Layer 12 of a small transformer language model trained on English Wikipedia (22 layers, counted from 0, width 128). Numbers have three digits each and are written without spaces.
Take only the direct path to the model's output, skipping the later layers: a vector added to the residual stream pushes a token's score in proportion to its dot product with that token's output vector.

Output vectors of the tokens that the questions are about. A number n stands for (n - 500) times 0.0017.
" |\n": 412614629538519480573330437368374590399621602575444571432674513465715375549227398692215745557670547529636505552350605075461630709675611583274393425411355601399532374640452701518517737449406504472552483643496509443543725136645280335435659434689532543485634436516105329547690362517424413337471661354372643483500520556456774611611406693500478357566581751604359285756686648315473791601393
"\n\n": 486369496367496264469571402773775742426491794565308509591443367671382418822625247500348551368577541238434579351756369427598890657569575857535358594630606469609454330440515648409388599421532292768518285505500344673464622464659676329549509217452617649448749546615360620669408405455528276713344556428332357465446804442462295623527469567669455393690462650405363548598774237347551639554607
" was": 445564404600377682296456608560778325385367707751691405730299587715429481555263333407419612576512511553504508642399571435426611492524457442675731470733749412423551253280535733614468559675457470457480539433499563600468608652474524446288558517439640401206629613641699692436681507631597388634489378370459391531527577591440505434153465538583533291301338574639709518398474675581597545552447
"ad": 584449564774500339322655290680361658331477681619260642445549490913573500334873448758486405219458630575490194662241549484568389569457568505562387482478698480405470284469357397402463346654566776445175662393498445673606213474574246670601649982518637574457516688348616639583594667676689607563766405469548510701571394542593591390409441568697321688313517337346383421424650462367698310607702
" is": 541500503517235755176475402705586568511336752677632241496294535647382511719496453404449417449550636478432540589447533437447515400487383577574543312694702517496528423444662613611538405622341519479519346695498511613365629744359436439359560207422643541388602660556693545493712605423614327665289452438479369280702557479374576303288325569716570420472386553461477521468522627487528326382439
",": 612586554347433482535464514666392473455362511704658709282613667539345537571338515249369478476516584504553657504561677653408522535685401543705532337562534583616600306539581638520419336400483262387577432352496400504535666404504713467373702247395475337608302575628295562580421316620683217673469452444364496624363393322659447390527416525758350492309392557428555347492677460582540707511374
".\n\n": 299492457369479364297362422656541488397394443634241587621396488529548630618357323349433596334824726555303521602568453510549832615570556486551580304580500426603674404308514405417492388568544431722459548556501435454631691296416489267549740353357565361519424443436213565731383435623706330676237597465291671194264585459744363431318403513457544333415431528390641574657594272493475643649396
" and": 460590409422419579589521411514508573475433623712510493541500565515378608451403553285254518340459643543469632524478660448618449519692548387587688436678438310451666329266641630516608276531628380407593361548499578519549752538649562393652629325402476168731592791648448459648202292609500288435520434405515644453487552349657556391448382551742324448389375537320576342384500415631550566476423
" season": 544674575349289594591305352548756490397616252373424461895599488930575094393475739553777615536582445471452452627635387595797687352217700317461427715605620732695650500574511723729490509462550500871621510424502631479857460460571798618667644284535500281026545505304575402454583473418270381640582532345297097386347699453491777491384203489404690419532348445693335793468325516361401652533638
"\n": 383509679379366231676581404721622841535446812474280487542358538729457439704477367634322423273518546356562571193693513378690852509680777735540309614534480374577395495520581821283414580412484288446432246452499333671285636614775536399505490252451432884309681513425322492635453391564514303542335538462533380549394411492355280548743572568562451400500466612378444455533696284314346777462616
" |": 472723587457294512651411536351505415357646675625524630300695549421660546485296594807295741685474488670368761708278608318341609678674432529446487508480394351285372389713500767762539351308484654637560640426497319601352618299603299363401632486567427543550576404572459333321354366596482363460651464412355624681496580388584645615547461445582450396711411517649623321437620612208691652650224
"ations": 459294139622285678352815414347667391586385598070526612715516257422827229771246536720409333444533510500900322566467310403380607489339435649575177442158607438753388697500525446415384315333709449512269652447500890349367349387512461319654471807237118386442334756515510672639652446422597620596567597397685530376495703663621712383566642365789775417321196066398287604809458454406336090546601
" had": 298548245755429508291709754475874394475402540690592359770378591682500562500410411437588468408513426323550728607288506480440521539522475168591768397629779474616567390251391684526389689611585467495551550404503739334371617554329451477381464589417688304195545488595623626477662583522685443669488407417431561538311683757410617428364372728500600171322324559603753485482504509639592491708527
" to": 323693564484630690423431651609426551315361528518404695551583614696294634426592493299394445332496537546512668578377634629467472489305312669564617542531510262201466467291700546703658503586520478552573406687499686522574653692508693267555500504332503352402438391588468426345477445541613335540386466348503751364433665456577505471493496730611543595497466572316418235511447519472704420370518
" would": 172616337595388434125603744577783227472500401587602362743402536625525666538691478465466523558481361679560793588245565517424509390197589200546691413733731512406416484190304765671529534692530488666467505520501733427490531587325458444367640589166589333233559407474724620474695454289574492601519312548416516430269863777480743394297410612445722214164473561642612474703463515488701263701515
" includ": 515384480490452734495694655325613514447550643292436549688401462440563584702412322330694222514454458518229658368704365247696709200670640335571769496535617504483500644485444763461220468477624274585257437485502683551597781427505395617454490359545805607436541782475636427587608675680509308610364343457603328379337664602376854333377651774591756371363255283462594454686165638618439334483680

Output weights of attention head 1. The head adds the sum of these rows, row i times number i of z. A number n stands for (n - 500) times 0.0011.
o0: 404504711538585610541559347423347620578514485457613457539513438386475568357523575465587573592456388645383498362570419723553506427496533399549492468644496467568530481381435501521460504466522436460300509448488409251439544403439298542561725619564356719462468553467536553619525448546495517490303520545663529438453499757630384367462431497310521593404470565554521491476352488554400497420477
o1: 528373472514622400515587460489438453554316471613524541529574449476551587496587629501386483258474495435572533324393669610459349447535515407466388626410489550597532453380468370550546366550494248589544413618279543454526493495438402308492415569471408525437627467328521472726500451449604460584585547520547605445542525505460402470381549525376554482443479655515412457592484526537631606512542
o2: 447456479456439499424271702704425543422494531533482478565486572550701512244845586319545493415399473591470597609659480525472657466472383494417567392486525461291602468479663500524562391513431408576533488651720598618527526627520567461531472464473559521471612665451491550522528534569453425643516607619445393531496456497504436537467456648440674536591579556474315508474592597516400622579487
o3: 607366301684490419552678595452506487576379528407470478491493678582454484699425406486527566568224595495586409397597669421563476591592402483412522493460614508512440527501577547454655467482579464473402415556638470433219555584561594412513396336456340639496461658525542508605474503345426556326585460611612372512514615634535482308590401426593438416411358540526567362522203464578462452567579
o4: 544465380567714666569558437526532619452461310463486550417574509453426416487444441625441717589361525484616451543572452426386373516641527598434349802542477408415556455542479362301411414377648601508707533381679319499519652373399485430578515576593377426603404554401426530506280468509491468467607509414623430552437554509823526466745437585587516736672633374266325519418259595406579298558719
o5: 450619578680507473498701436531517415402355612381516588808587407508538482557734456570490510480562609541616619396516423679515582384408542632572514490509477479521457656517554672378426417477609447574668464502272385532524351375592513611596462532476599565504386397547358487547386534517519446476579476403467448328486474602592480501699631692414495476645476527410320554618432412515412340605565
o6: 572442532351488458593572360510465569538468461475486576489552467359504460661548498540639488551657521479537457519522448479456513471564527429653569581507489533490644678550450538507271334596704310590465602526685445479448573373492449563552590598468374386560488387539472314571404388442536433501515605421494447310412557473526532491598617492503501440526633409464492706483618523500466438355484
o7: 535426637471532541479730343408420514473547346594650603650490457515386562496379437341631602426626513384620434361642508796521580514524429486584407471549530509795468450606263504513389507501698496502402591409659620339435296231291553561575530358342445351505314457477430690515538509408608464545605411513478569419357607382627487396620585397592677589417484493343387411569446482549574563666656
o8: 439529505430599647388581444567515475518515670492490519683332380484476549680467406625432548440709556506625550525650452574413363350561581568567408444544565491349508526364327626502591624636512546491661615519229421344479505537578279526573564423435502502462568679557586585558409486472493412522534431397456571483525708646510620538612450588670536516488583467436487514535498457636514332333555
o9: 516593515498562515428427368561420494497529393290464576448529384444408717280429592714457490407472468496579473344532526542451429575572512496294608669447330369479623448507509419357379485488515526621584572702413585526555476466533484401555514390468347604506539474412378496608465491516441506252520567468473418528565552441630679654518641496507367475722578597498332375546473417577536518531688
o10: 536605639412480366541483478441626462638430356439434503524543699496536451459569537510530419484632434486517587475547601531543506403538482503514397415493487465470396586305495463489434504510362446569318492668574558514544538485420492537468529404639483593467652239402569565537419450538634357465564479783345626507443462476446501548614487480593565449382500439313355636597496465468504467521525
o11: 611502469477585536656553543488568553390614429502650428533531619505540586616534568492554589635544471651477376511500419531492515538634549433432449493296478565591497427554552615466460434330617591572568531146594543437602576548511518512569604633425355393458300575600459294370318492390568357411461543266456472430469359595579311533581412568506536416419496498655445529475721667546532587629375
o12: 527342256378559429482515600603535644571383504587569519645476497578525512537685630380538481494513431626550418565359399629637468528641417501522542620424487612515489575473687604412391495421586559503532547614584446382633434603394688533471379456363484404319459418447419491581534591508385439721639461495466240453579418566448571574503399500453612589457391437567594519534673552632521331403489
o13: 471432536587534627657516311436481597474614485486424616478638531413600467541397381579588446596630474582407472356675605419522537539555338353364575533364402559414581571472527495299460430583576507529454452743812401515470509562592630603574560511454457538599526615274388489478471460472372627380431556435492374344330499440515504545652389439577426605456610491372414508589271572605518506493760
o14: 345650621564325452395506554421563219378496560652291482436496434519777592409509597334531346452601578562523464545340499451436504831397358518606647449446466434317525574452463322551545386567310507566584536657496607629479557690571612415662700544521430464565505394599463593323617430523515533470401584491410575610484601423510301600345335517327463491605426537616538485413469477568588610491451
o15: 538467527556465448496452577506483405536436528527559517485414289504349682424477555380432508480556453546531596516626513523420483255491519567580692506535542647588437502463512502597456351402393385509587607396525415457609509678676630498585456430508717372629391547524626641489623455597548522718649324585562488709481533150676455589345510484533366522440368562528592348554531572718562541433434
o16: 563503412524561397395662569585490625659617557352601438484628557486529511499469646426483463388596567423488502420381489544423389427450416389512587580544563479615538515419530551560505440342548495661497453516423634411447488350347545484497482502479402437440438623519506625433535498627655626505557420335494487505408444379644336424612407492544363518412495534453288391428497516513571603445549
o17: 464414492561511616388554494607334583491505430668365400491578544591277460615527461553546452398457584517504325548545660484249620510576548538591366545600530500452632480384479520515593496641547558602614488510387400566428465595493583493565518582534488620370570542514508558549521495600464509540314530422504591620487582591580535512489637580620553511480432556533603615504380337499536430601663
o18: 548478513333393638399560417391532494507451532716518253496599568469498371533506459582544503570616468546594530478407524571432583422583598506593539286488502574546587455598320635474561548469401473603376379671629464447529451531511327293484597486516366556465660639462425368424676524528673447486530601396468478357499556527361366349533572617542482180340433535275474670636601543425387514495447
o19: 569493481524686440370554549534401308391671576693528565460420641394480478617508529552451383492684690438451470538572587497353477589466523623398545633439643695660642514498552453510405661412586448497615580421650559506556335577427488592471557425294658552558446571498561584557661615332511475623494624475447509361509596576483314487582504526623491466389511480354575500710664549607450549517553
o20: 366408433500556262463471508539558707523471514558397596459449562541533553650529470292542375246546544505534404382504402650664636518531402673514548393553464516735452349487556265541368688469496341479467393491235535697624659536553683420497512434465581335443508580455256428719367520423641753614493583583454494571342418469500312645455580522527431597564486905493552440387677529541457603421506
o21: 288460559447432529502605415388521496574466566596533363336690466561394596560654568444327562461407434538563583512428553529487409321529462428565393427441496507577369570416588764737588526548454445506570544533440490463615641414502640424415462538613456397490527542496546385475414514431578485601459431491594454391644542406456507525461302507575651485448496594566457469584588446500421474415425
o22: 490439633470571760400642428377406576491556417578519715317609527463515603473414354562504478515460585448370606551592578631446504380629343466649469275613458410490576688489419384503416382484534454455415529422460641567541516484475344483508569513407456486615355368323528521448365518500512673481572527629534614581457585375693519391476569546450552486453694531346486553488345635546410443531609
o23: 384525414476379469433483542370605416462643576593417482490577448457382495341556514445508462516413464520519495534429471457528427454379591503505573513499426458195449485492482389569600540513407740509522498469601457490496572660395533411465497571570575472363511479605485513442538696472465601539492674458536502431581753614543550453343565445484424499598532623582719426494469484511439646687417
o24: 476239425469609576448609480499375519673468330503346476710730534488398443359535677396648373400595585485302659481552414506603464526525396416286382405486418284549632636316629360332542389520618578569554458621329440476575728461474613267533540455353596503599450519416533675559407447403553399604525698685582531451491472306569409356618602459489591424352421443331538621583491546579415468483660
o25: 443590602445454468503417547400337562518558594451438501574429515472642478571500488475555537353689583628301649569712607463392571463606531526442628499535510446570463615584290502516438459520505398422454380476574421581427450547538545555646442432453451585580472530406488401509379578476460454486464509468433583391568425256576578585719628537435561523589497403623488518779531417488438569482528
o26: 441482468381488468454581624513510370585412388588541548667508504442469535402339490322386624576605613519474480450623538474385532454482474569478521335496542574620475444368542517368572507499546497602550589459507477494442481516577678680543498478575637280595453415609333412460425350431550212536457625627469428419535523502657431459548540483570397554502539370324562671664532249381405502403613
o27: 516371605486609429522553566518397643556356480555547416476572599451546463566388516481426376583469449405588456383611451622504444534622422456422361358360522597439593325465563665628526441531512439498420543300475584602439323535596538682306467539634536669400499374262529516440614479395393562392409670403481410535397486529459562581458492538355526385397485626574452520524580451590443621460583
o28: 426566642407558150550438325460492478482577485419446562289642588324469539573572458535504562509497601444678509493515545357430409532438612631638320515278592470595301701557594503472590633418561515419577563532439438501413499389657320490424583436599298505609538356487342529427482454430503503426533516550542556451518379522489438647597431517500374545286552350578570317499565386331451532642571
o29: 511472471421360394451495450567478521464552599397570409544506424428589385419548394548541486294490522372349627284475515439541536531611568625438420491594493547558444391492529429456607755450433625513598434518520522606574608476565395350514396667458645598418668310677540430345505484604423393494594530498597528418563673393486406617490610488567403282748444551555483598660522479442645470446532
o30: 502495460462458427635535468315574616615487567591373380411496485411536465638413525688494454485472549561490554364477576516444583431319580519583517430615546363443436680503450556526533513492372659580558529496608297314479449682503404391624482481410517622655564404572482561486227509356474438336564518505456552372502507418439478437616499521336435416512466346412528501386427444489591501463605
o31: 608508507552485597583462379567484640639547612452712564410637577467464646383370661471479494432547586663462517362646570372569395545476509382450597299393400648628427405541500428463566505396489413402348518554481530583557396366394526648622604383475461511601503612433337637517500537719355410443712436298576560500483390513666481482404437412409467497550465527402448460484631470568416519465424
o32: 523620367593472559387412519365521361570494379442359601712541467623618610651497355650338623539462560531272526689585484411355413469405211408485437469545341249561512681251571693469559359529600656530399532660268614677537300427502462392403492580421486511465535356500459392486462436470596548505558429560424459412455546575593571365528567454500497390591433386443493480667639562526471313580477
o33: 356556531471493461621579594555435617428698531605432473610436471532616532315596620398378282257477444549517414451418576358739641484484516512276542748519377402435457424158670514332593448482636462328534463522415507519487565771489651527650524454291393382390646613388499348439675564617359504529532523359497571518494490681475437639476512603407573599463510646525397279513495544591427454604576
o34: 571474521586376532538660562243525411551430444555513419654520629537411491403478407429515561500420510594511415395470516652471568467465526373606669234600507285585496467515415485623542484517487334516399423405663470591444534636588581505475594497269673617515555424763548488436409531597449643495491546416547460545395526560423426328609599561571499295447424466485490498560542436546501505598572
o35: 440423473481642447440510558329297504553539403569582600292632579435471469434521456564417439458580574552596551582501545724558645618426440691477409625535497553503420454465424422457510451515583430455551502434542318562441255477414459571372399466376475441480425491342543472535287517496299542504572484565394602508402675514775422537534516399383316521706484570582537464481497367335499526560486
o36: 583535642360470453608360601364335408395539370483544565392718443556542450447470643523392400460676415408578690544449611405487378473532419436288428417365615515425477392699326481605530461639413550571569612562663527496737617223498490510460606411543473449555598462497415378587507414390592518501528530530565500346518451375584422464612467610525330507548501548614383406472632440436475339418498
o37: 481627568558512381488496645546503338627565467455612457465578713447365612570489566586505440640441514513599568563466481525450309379384513484509346395497397631586394354505452660736543547433655571506457415373169543483484320584707586515575415466462507508495382461540535406284581459520546454455604496455581457429581469521441476425673591435508349453477536585522520419394534429439552481519541
o38: 584433374563605733520530580274480377410436420518594459457601440358455478593418641621555527506447578546527479484394481623437452549605420370543659416528497505449518448571483735449518467401601500353558502506405439431498331481471471536478426576456459429576538555422546536316534548366486550446642456459462490568446568531597507523448431599351407423412297530514643358424562521509474450480548
o39: 464372543312407493463534451521439476547639376527383536447532451382432576565640571515515393628412381524460594466703429489255500536569561419516401606400333521496453498358570296482577401516452553504610494500694605582453347459507567425514400421370552403492682580541557545429289425505592528435289494627489535520548572332396477567272486461708332482493558494431394563421585267429556435663432
o40: 405402661463485648518489570442387391503472474385473479419392422565608508337394401572345443546516489349518679565560623541278523452587507565397443414428287701466470408517667545544406516672417447455461593589403543319489471319518577461592532559500585526613380643497394313430443413442425514574497496532569467661436400502496624463505508577394500505403448502454563436571550468568444473482394
o41: 527642590444510587621366523438464536381496597514419555495488440452541539386474508512608477469411472451601499683539375528596519463602605611753692460558490510565530516567503518470427282704494397383368546474762463640353704543653535635552593510510343404406443580552597356555418610474398601553489494519607635449387398487559419568393572443546478723618435445587553507444510592511411572557572
o42: 447561468523702667534647603488483529494509447529498487656508613521455487430565391501450367501534565449489377517458489380441518533586467461487624499467660519519586459365649487388452459351653380467672606393412595438595521426497410465479474497599477606555425723410445503488467515569439439417557367453452472373333575574431459519575319553685317417218505433402390535535537415435303399494597
o43: 501590495325373491425230608327435509475524437477416528487504519531416393373504476358541355563542397556593323576462477479656505617527656518447482482436329570519475392322564366480625457457530428469426489345613441600557589418491677540657519519454487333531440575568344371581396612510543517464344493464460463579385555496585417490416469479362311629475557648485591548474675355388560671482380
o44: 556395672372489585502486418479564600457504580402662365535491524578449384606511508820610470532558457449348563503656522546466442352463478551452393403574548505583390506555520654461423609505485343519488351363619434542355446588536431475388414417477448678419560420482598413378403655576449312453512491534593529610509528537561450576656565522518471422439498569469474592471691313474494484681594
o45: 433541447411452397466347523525426499499594393507356686510437333307636541642565490590371392556652507455507427407496477406519293503497450453537439424509466357459546418594564491459646459371324607427388360562562402607604572470619428516539537707576582628646548475483384364568535540474486543494481525547443522543582424565536504438489497459362324543390712515515474352512455595437437572593491
o46: 392518586501449466661345543404455654422404415471521522378561397464640506424591627643429552441562472530432549553207456422455676647593457489509383739450338381452611447557588561483392508497522656359515584390585560562502581353648635462492562578481473555606448462437339435442382398563381576465447481577593494655350444542359480484550578423461590473654585461552523386480549548421615818513436
o47: 447666458596625734363556381579550340478414503496599524691324426363574416468535539374360466555521596614349477674337582583453489446460278397520690373568575508512662445270647285641653581675530495496646651556678631542521652457329437440418603579428557377508547708490503610528440441489421529439492506482439367382620648539657510406273448446552469420408428600660618490487387559621572434590410
o48: 416510502608515560493527441557507722499654536324390272751463500534544533476558368529305367436627521465472380413599397487639579539427558464355294492553544292513484556413506470568545534431501690563408341519436625453310528461482421323668552522526503553581701570567553566533376378694546490412598507614638593504520448457579303421428484499640612433382382520473371500448521389505550473602618
o49: 577501617332501319450351413470759657480478496620441477497485510397557545589486469632422542704480635539505523586470542404578617615526578517495480518573487318513476606550597388416540586438440488521430522770277306521536575433306411438308618544498544673476454346478240606494580468476484566607323444475366438561476383563435340616648431495537506416283746542441545461618389502299456696712456
o50: 566575362563598570645610462540508664364428477502432606555676557379482417494461479713619519473362540482416466400468595487681542588420526404411463685458523424361585609475591469475490370407703502484658639555406486489600322401543499467635301643586465534562499519697521520590156518582281550552569505596435607620597476562538594671589560500497544489607551444283558525571481529587656251437401
o51: 520522612505442454482301404546508495522357715506446516555530412640496370625627437364490443429558520437470373482537489410536546553470474437499385595524401570485464584579429479486437552516576407538546401486035581584447316542569429504482588448622449471619426590555572595528508493463563519603398477624347450473473632456400453391418508569472574572455423336512494543581604501474556511385563
o52: 493404386468400524570530594535623504361503546552607475563421505576545519466359578610590408572508595647404533527436438677402525570581494445539581446681575422249553434498553330519503505471504543693521445485569567487557455307581409406404598584524600409403486520644513655493491524584398602401617478512515516583506661558451519652442625441499377440544393631510655534550539527392576464488459
o53: 496460570511606605531678583408493500641449519568654534407591481605345617725321479702389388558535597475619505623541495490365443563528374479616551522603537595641287578559475645517411534343606377285419499510591320627424395722589521497386506387487543406493524634630527452444507344511438526491588469473585291581518495583457437487547482449579502626423486484336766432453725433350617482411499
o54: 504344457534774402637721458457644491502552603436574525580502489592452321610420456531491587546369646383619530335679499444374504357607605549521626538564515727621550542620496443402448521427562403435472524527415485520492507506628527565611511381502437458440535615656421605595476595376442560475529536598552435498507392591504486528541646561596527518455399509459658452565478664563480548471498
o55: 562440422628336421549610518578597390582440422467557497533514537453361385623528568488596295509505566476371434614549422547545413511481424523409384513521573498345467556466590466587485422502593589484445422545713538636472536411477747559375505554525636381487544434535524667503461511238614472546493452609428474459519471584447466629480606495388567603484397536595519521605618488575524401630425
o56: 496331584325385586597417480538583580456425612491491460542501539663554377455510398665575619512538505447445305520538260603692492566500507571496401468740572448478533349671500513550525533606456384450526555500574470644573662426542536416404527483448536637597439597607502638528457478522402458572585587437485496456418520438595530649437520535487608548518527582511482555484507440432532499474690
o57: 567487461554427556647441543494476305500484458535644549360609462447475620564416695542448579553442462583508584479344450532484331497529431503465581492416516629492575549503429591714398466438505345644608530460520555499561461358512492527463572561481469418637509537384578524330532390592460367456586480504490574450529553369519626496397511542734543610420466515460654560457517645404623483455466
o58: 508544383410456487331545454475596534550522569707467372585476537276447560511373452403526495472533589534537529671586637370433452580485420463616604301511522276443498610339638572530420542542630755359507316522503618501326513403458541423501696416618393389653640661407670643514364406512390492634478455665468454303537503391758595431438542458687410658590511472321650662484396410473550407678477
o59: 458421429466439416387371500562546327409351583505491377463326598560528632425502615294526371421405382543620404390302355609452461578526565362598603621608573290544564558456500365515713609770429506424549483610477511452491495516607563427468380675412439497713495599561542466670374480509354615466376384508615564496303363517482379564388457464330460474351677505492489510316493284558540564529605
o60: 607489414413535559521479317546566505600550625388547436359433502571546431682526572519487399414362481418581462495615340367445396377552477459538558551585583497448396398581298668498443520521548351446447425547496423626380593495478406487122572392673499630299553614582503599516675682425426489567485546439488396532509513441355571485467632541513566517455622705429454600523659505401597495487458
o61: 362588387293453323589476592348445538509360380636512561575631450488619455283472534505565690395568414432599523577451646403417530500514626552443604455371291479479613700572439670595514284634493431452577477460572388541470604389784522449600508513445323356498567531507484425700407360626617626638502446432590590594424472449656602568559694368331564373559546579667520518436680440482410569433343
o62: 463560435507663606528588481433507510432518471575461614472524689472515510516592566631303414529419523392370493583357596426504415518519504226405572702440562465468528560478373423525507307537595513571688510539582597442717505397446532362601399466493514378550409547523580482450445471502636478445604443501520522367597401424589440442677403565554414433340420553396489557595530465418559480502597
o63: 426603404497540433375573486494651517517350444443708496414432482356424382626554482532422440564483527581668559364423356532493487447629499553435363679606506580364562490418461526403650581524428389501597520459562516460679631527552449632317411381519524478552635616485617543638591603499287483427283444443510520621722533465335541606466366484461492446521717388606318443477496643479386494572452

Each question shows a token from some text and the vector z that the head gathered there. A number n stands for (n - 500) times 0.0094.

"in": 509478448437590483463440585450423471441416452476505607530413527523494488545526503444533553507593503573474514473511513454502436494518505482499441572573543590514556517431570482567509565548474501
Pushed down most: " would"

" during": 436461462382568534540543562421381541481394474542553595504479578450459456441502566481477507422650471589532522455544527435481458553597502418473543499510515558562615531473562522533504583621443474
Which of these tokens does it push up most? ","

"Q": 480467448419617478478455553493400482460441499475486577475406540495468483501505490477550540491604467568472573488507531470495466486568496500554437552556541577504589496418594488548523580572472515
Pushed down most: " would"

" N": 476481477419572493475470568440434527478387468502551599493385525509463478558516523407473534471618511572484482406517511477460452516574509452475524586524523589519543467464566492583525567520495458
Pushed down most: " |\n"

")": 502401449443673308493377492531328580471480526557464523417287409538505502416460352552563442470576426481477595432541637541591584416566500476696406444465587521530628473381597608536597584657472586
Which of these tokens does it push up most? " |"

" |": 465468443445613430511423540467384514507460494510479569473390505517452492478499433489543502488574453537481549458499531482507509456566488478591435492551540570520613501424582525515540583584483562
Pushed down most: " would"

" end": 336443600279388546671496433317409826919374467627627353452417584668379477564343538622340350241584560604456336499644629533555587589806431243542573235306522629447608476718479685342453619470591372
Which of these tokens does it push up most? " season"

"er": 477481477482595473472452519490468530418425448409509556516403428514481479549536446455554599488589516546441517529572530433485436458494562488552370592526579552520512481468582552530388551609490469
Which three tokens does it push up most, strongest first? " |", " |\n", "\n"

"|": 530435415469666358461412507523391532479467465563482557442307390541504519471475386505559474498527441494472554428544587553552537407523526444626383511475574524518577490442560578577544550639472571
Pushed down most: ".\n\n"

"ore": 456462464486619453471457497514442558426422461412512542509372436526469500542526438470573585500612475518442517551594551422505448439510563468558339588506566546491522479450574541527389537599494449
Which three tokens does it push up most, strongest first? " |", " |\n", "\n"

"5": 470473491404608466450442558451415484453419503474495577483417504509463488504520462446552531476612479619464554523479519454477459499563479504517464514572525581491559467426565465521532571553494542
Which of these tokens does it push up most? " |\n"

" (": 495446439420645448500469538520368528481470496497480570451377519502466465476510474511546500478616447538477595471511548488521504478601496478609419517525551567497602486394600520540534564612463536
Which of these tokens does it push up most? " |"

" V": 443477475422579503481476559432408491484410472485504604513471533474428494499493535485485545464595473582497531463509495445471429535572499446486488539551530591535593501468580479544505589561476503
Which two tokens does it push up most, strongest first? "\n\n", "\n"

" Sh": 491499497404617463435462554453432522486414514476533590468384494490484511569491462415531497467589510609492517457483523471464476534561457492512541555564538573510499451446569484564581517520539477
Which three tokens does it push up most, strongest first? " and", "ad", " to"

" between": 474451401552681450497436643446384587346465429561564558558337417518447506549518580268452534536731498575557401358553555562401498661568540404400601680385673551584601534419505618753571521544652461
Pushed down most: " |\n"

"all": 500489483413528477403376562407445508493349545452522617460411530476485568540412424416517449462471550567501445348553513439466473507538450534464596553608536562520482474480539485536620522448534491
Which of these tokens does it push up most? " was"

"ield": 528514508421573441425428519441447557505393559455554573481347472496498554629459426397525451468542523588520452388498536468467514538550427485536577568572562567504430449441539514587601460512575423
Which of these tokens does it push up most? " and"

"es": 658555458550474645613610662460561498534578443388565561547443429560554436714468645490469490495526700606592407471599538414493399706422475437405439690454544628535444464499539550527570430451519365
Which two tokens does it push up most, strongest first? "ations", " includ"

",": 501498510425604489433463560451417463448423487468481612541444488510489478533494485471489492453570495598513507510475511442455451545512479480459512550549534549507530490448577467489544553519507571
Which of these tokens does it push up most? "ad"

"it": 420479500464534552498459588402405480576360461492492601521479556489353504436430556536424524452530473606500489373515492401459427580560525384438518518485509634539635522511566431517543659528456576
Which of these tokens does it push up most? " was"

"W": 457476481428569469479459550438423543494384470519556580491382525521449486573506521395475533467626508568487466409525527496460461523588502440478534581506546585524549478481559512595528570518512453
Pushed down most: " |\n"

" to": 449671645460485490370435468456458556570349576566599510474447460544465483750435425404403384404473542649456410382508540506483474570470324433431677484508503557443274422519427502513603439463639426
Pushed down most: "\n"

" for": 561644483434637658542683606587461466530512455535649553404478653390621410771463582447391433328642571561495556392531430478518544640549440422393515607340645638495430572468561493503548438529554326
Which of these tokens does it push up most? "ations"

"ely": 446680669454484477353434451450448573581340593587606506465449449542466499783430410398389372400464542669455402374503555512476481579466299430431694475496504551434237408528414501511605423448659412
Pushed down most: "\n"

"ri": 572629481423406548467486503403551475438373550557531532514393670509589462679430512487403470420530537524579448525612480324504514467540396496384533517546467538466387498453527538445555441551489372
Pushed down most: " |"

"4": 492475480414594456438427547460419487428415501464499569488414510511479491502497454446550536477612477605471547529482526455493460493552474498515464528570536566501546484423560482513530557550493542
Which two tokens does it push up most, strongest first? " |\n", " |"

"ult": 529625460457449575461557610451471501414417490498658591573453622503600381761551505386422527387543665452546422426587449505549405655451488462357553669540477643514445492468606422613538544445579343
Which two tokens does it push up most, strongest first? ".\n\n", "ations"

" that": 484664528413238612471524615453537457498344571488549510586545450623451526652484553447526529418549548507432380523628421453380423558469465398211527517390416701465376359519348527537592532437551449
Which of these tokens does it push up most? " would"

" has": 447686521439254612461529580468525467470334581484527486576528482613436511645476556423530530428551540491448388541631421464404415527470442389247480516411429704483395402530372518483618557463582426
Pushed down most: " |"

" C": 510492490422537456395380566411447518507363554461525603467399500478485572560411416403505440465478546585503440347533531448460486520536433516463608561576550563528455469471528501559622509446553477
Which of these tokens does it push up most? " was"

" ": 517512437438573429443376525475461479386430502415512575490359534516502461548509450460570575515608474585473560535502532434510437476551484533543425571605562575491527467410580493513542543559488518
Which of these tokens does it push up most? " |\n"

"end": 473483509504540488442448529447477462423411485429509597505414432488499473534529463440497574495559540570470522447542526429455447483480548480516442592501552579550528450495582526540420543565485453
Pushed down most: ","

"en": 499497502404556461415404551425437515499373543463527605458399510485481547563450429423523470458512529592494470387520520451465481517545451514497572549588537570509475461461551488545601523479533484
Which of these tokens does it push up most? " was"

" km": 457473473418622458458489589450429449457475501483501607501467531468476471525560529459510561510595476594483579498453492478442422531539480496488457536583528592539568456441609452588527583526486519
Which two tokens does it push up most, strongest first? "\n\n", "\n"

" h": 529668570454469681593701448369530541539369558500536523564305691520642495608498555462394384392490554513681486429445405325489567393501355412490451509560463568478269371499616406419539296627462302
Which of these tokens does it push up most? ".\n\n"

" season": 333468523378453402491481452422391633641288522642596505450401608552385512610447547397431533403618494499492453436569577565456490471684472383474597494437538589566573475595556577586489602527500405
Which of these tokens does it push up most? " was"

" of": 586611482508561533469602641459493441451421463539598550468433512464534424692450536398488537425612464496464419384527544527446443627456499457286527676414580661508450560529493480707609507460485562
Which of these tokens does it push up most? "ations"

".": 643609473498469613569597631494540468529544472421583549526439467552572454710455592481448493460522670609576430446564548433504419663440439441403487659449560633543414472506523545543614428452520377
Which of these tokens does it push up most? "ations"

"ic": 466468481425636479466437545467416498453451479448486591479408531503455473534545477454562547494625463635469542505481519443459457501562518515551446549579547580487569484439592450539531589563487524
Which of these tokens does it push up most? "\n"

"at": 501517515373528498401441561459442484452372536474524626448445557477496568523412469433476487434506514588473458375517511461481477520560477513467621517617523569543478486467565505496639519409533518
Which of these tokens does it push up most? " was"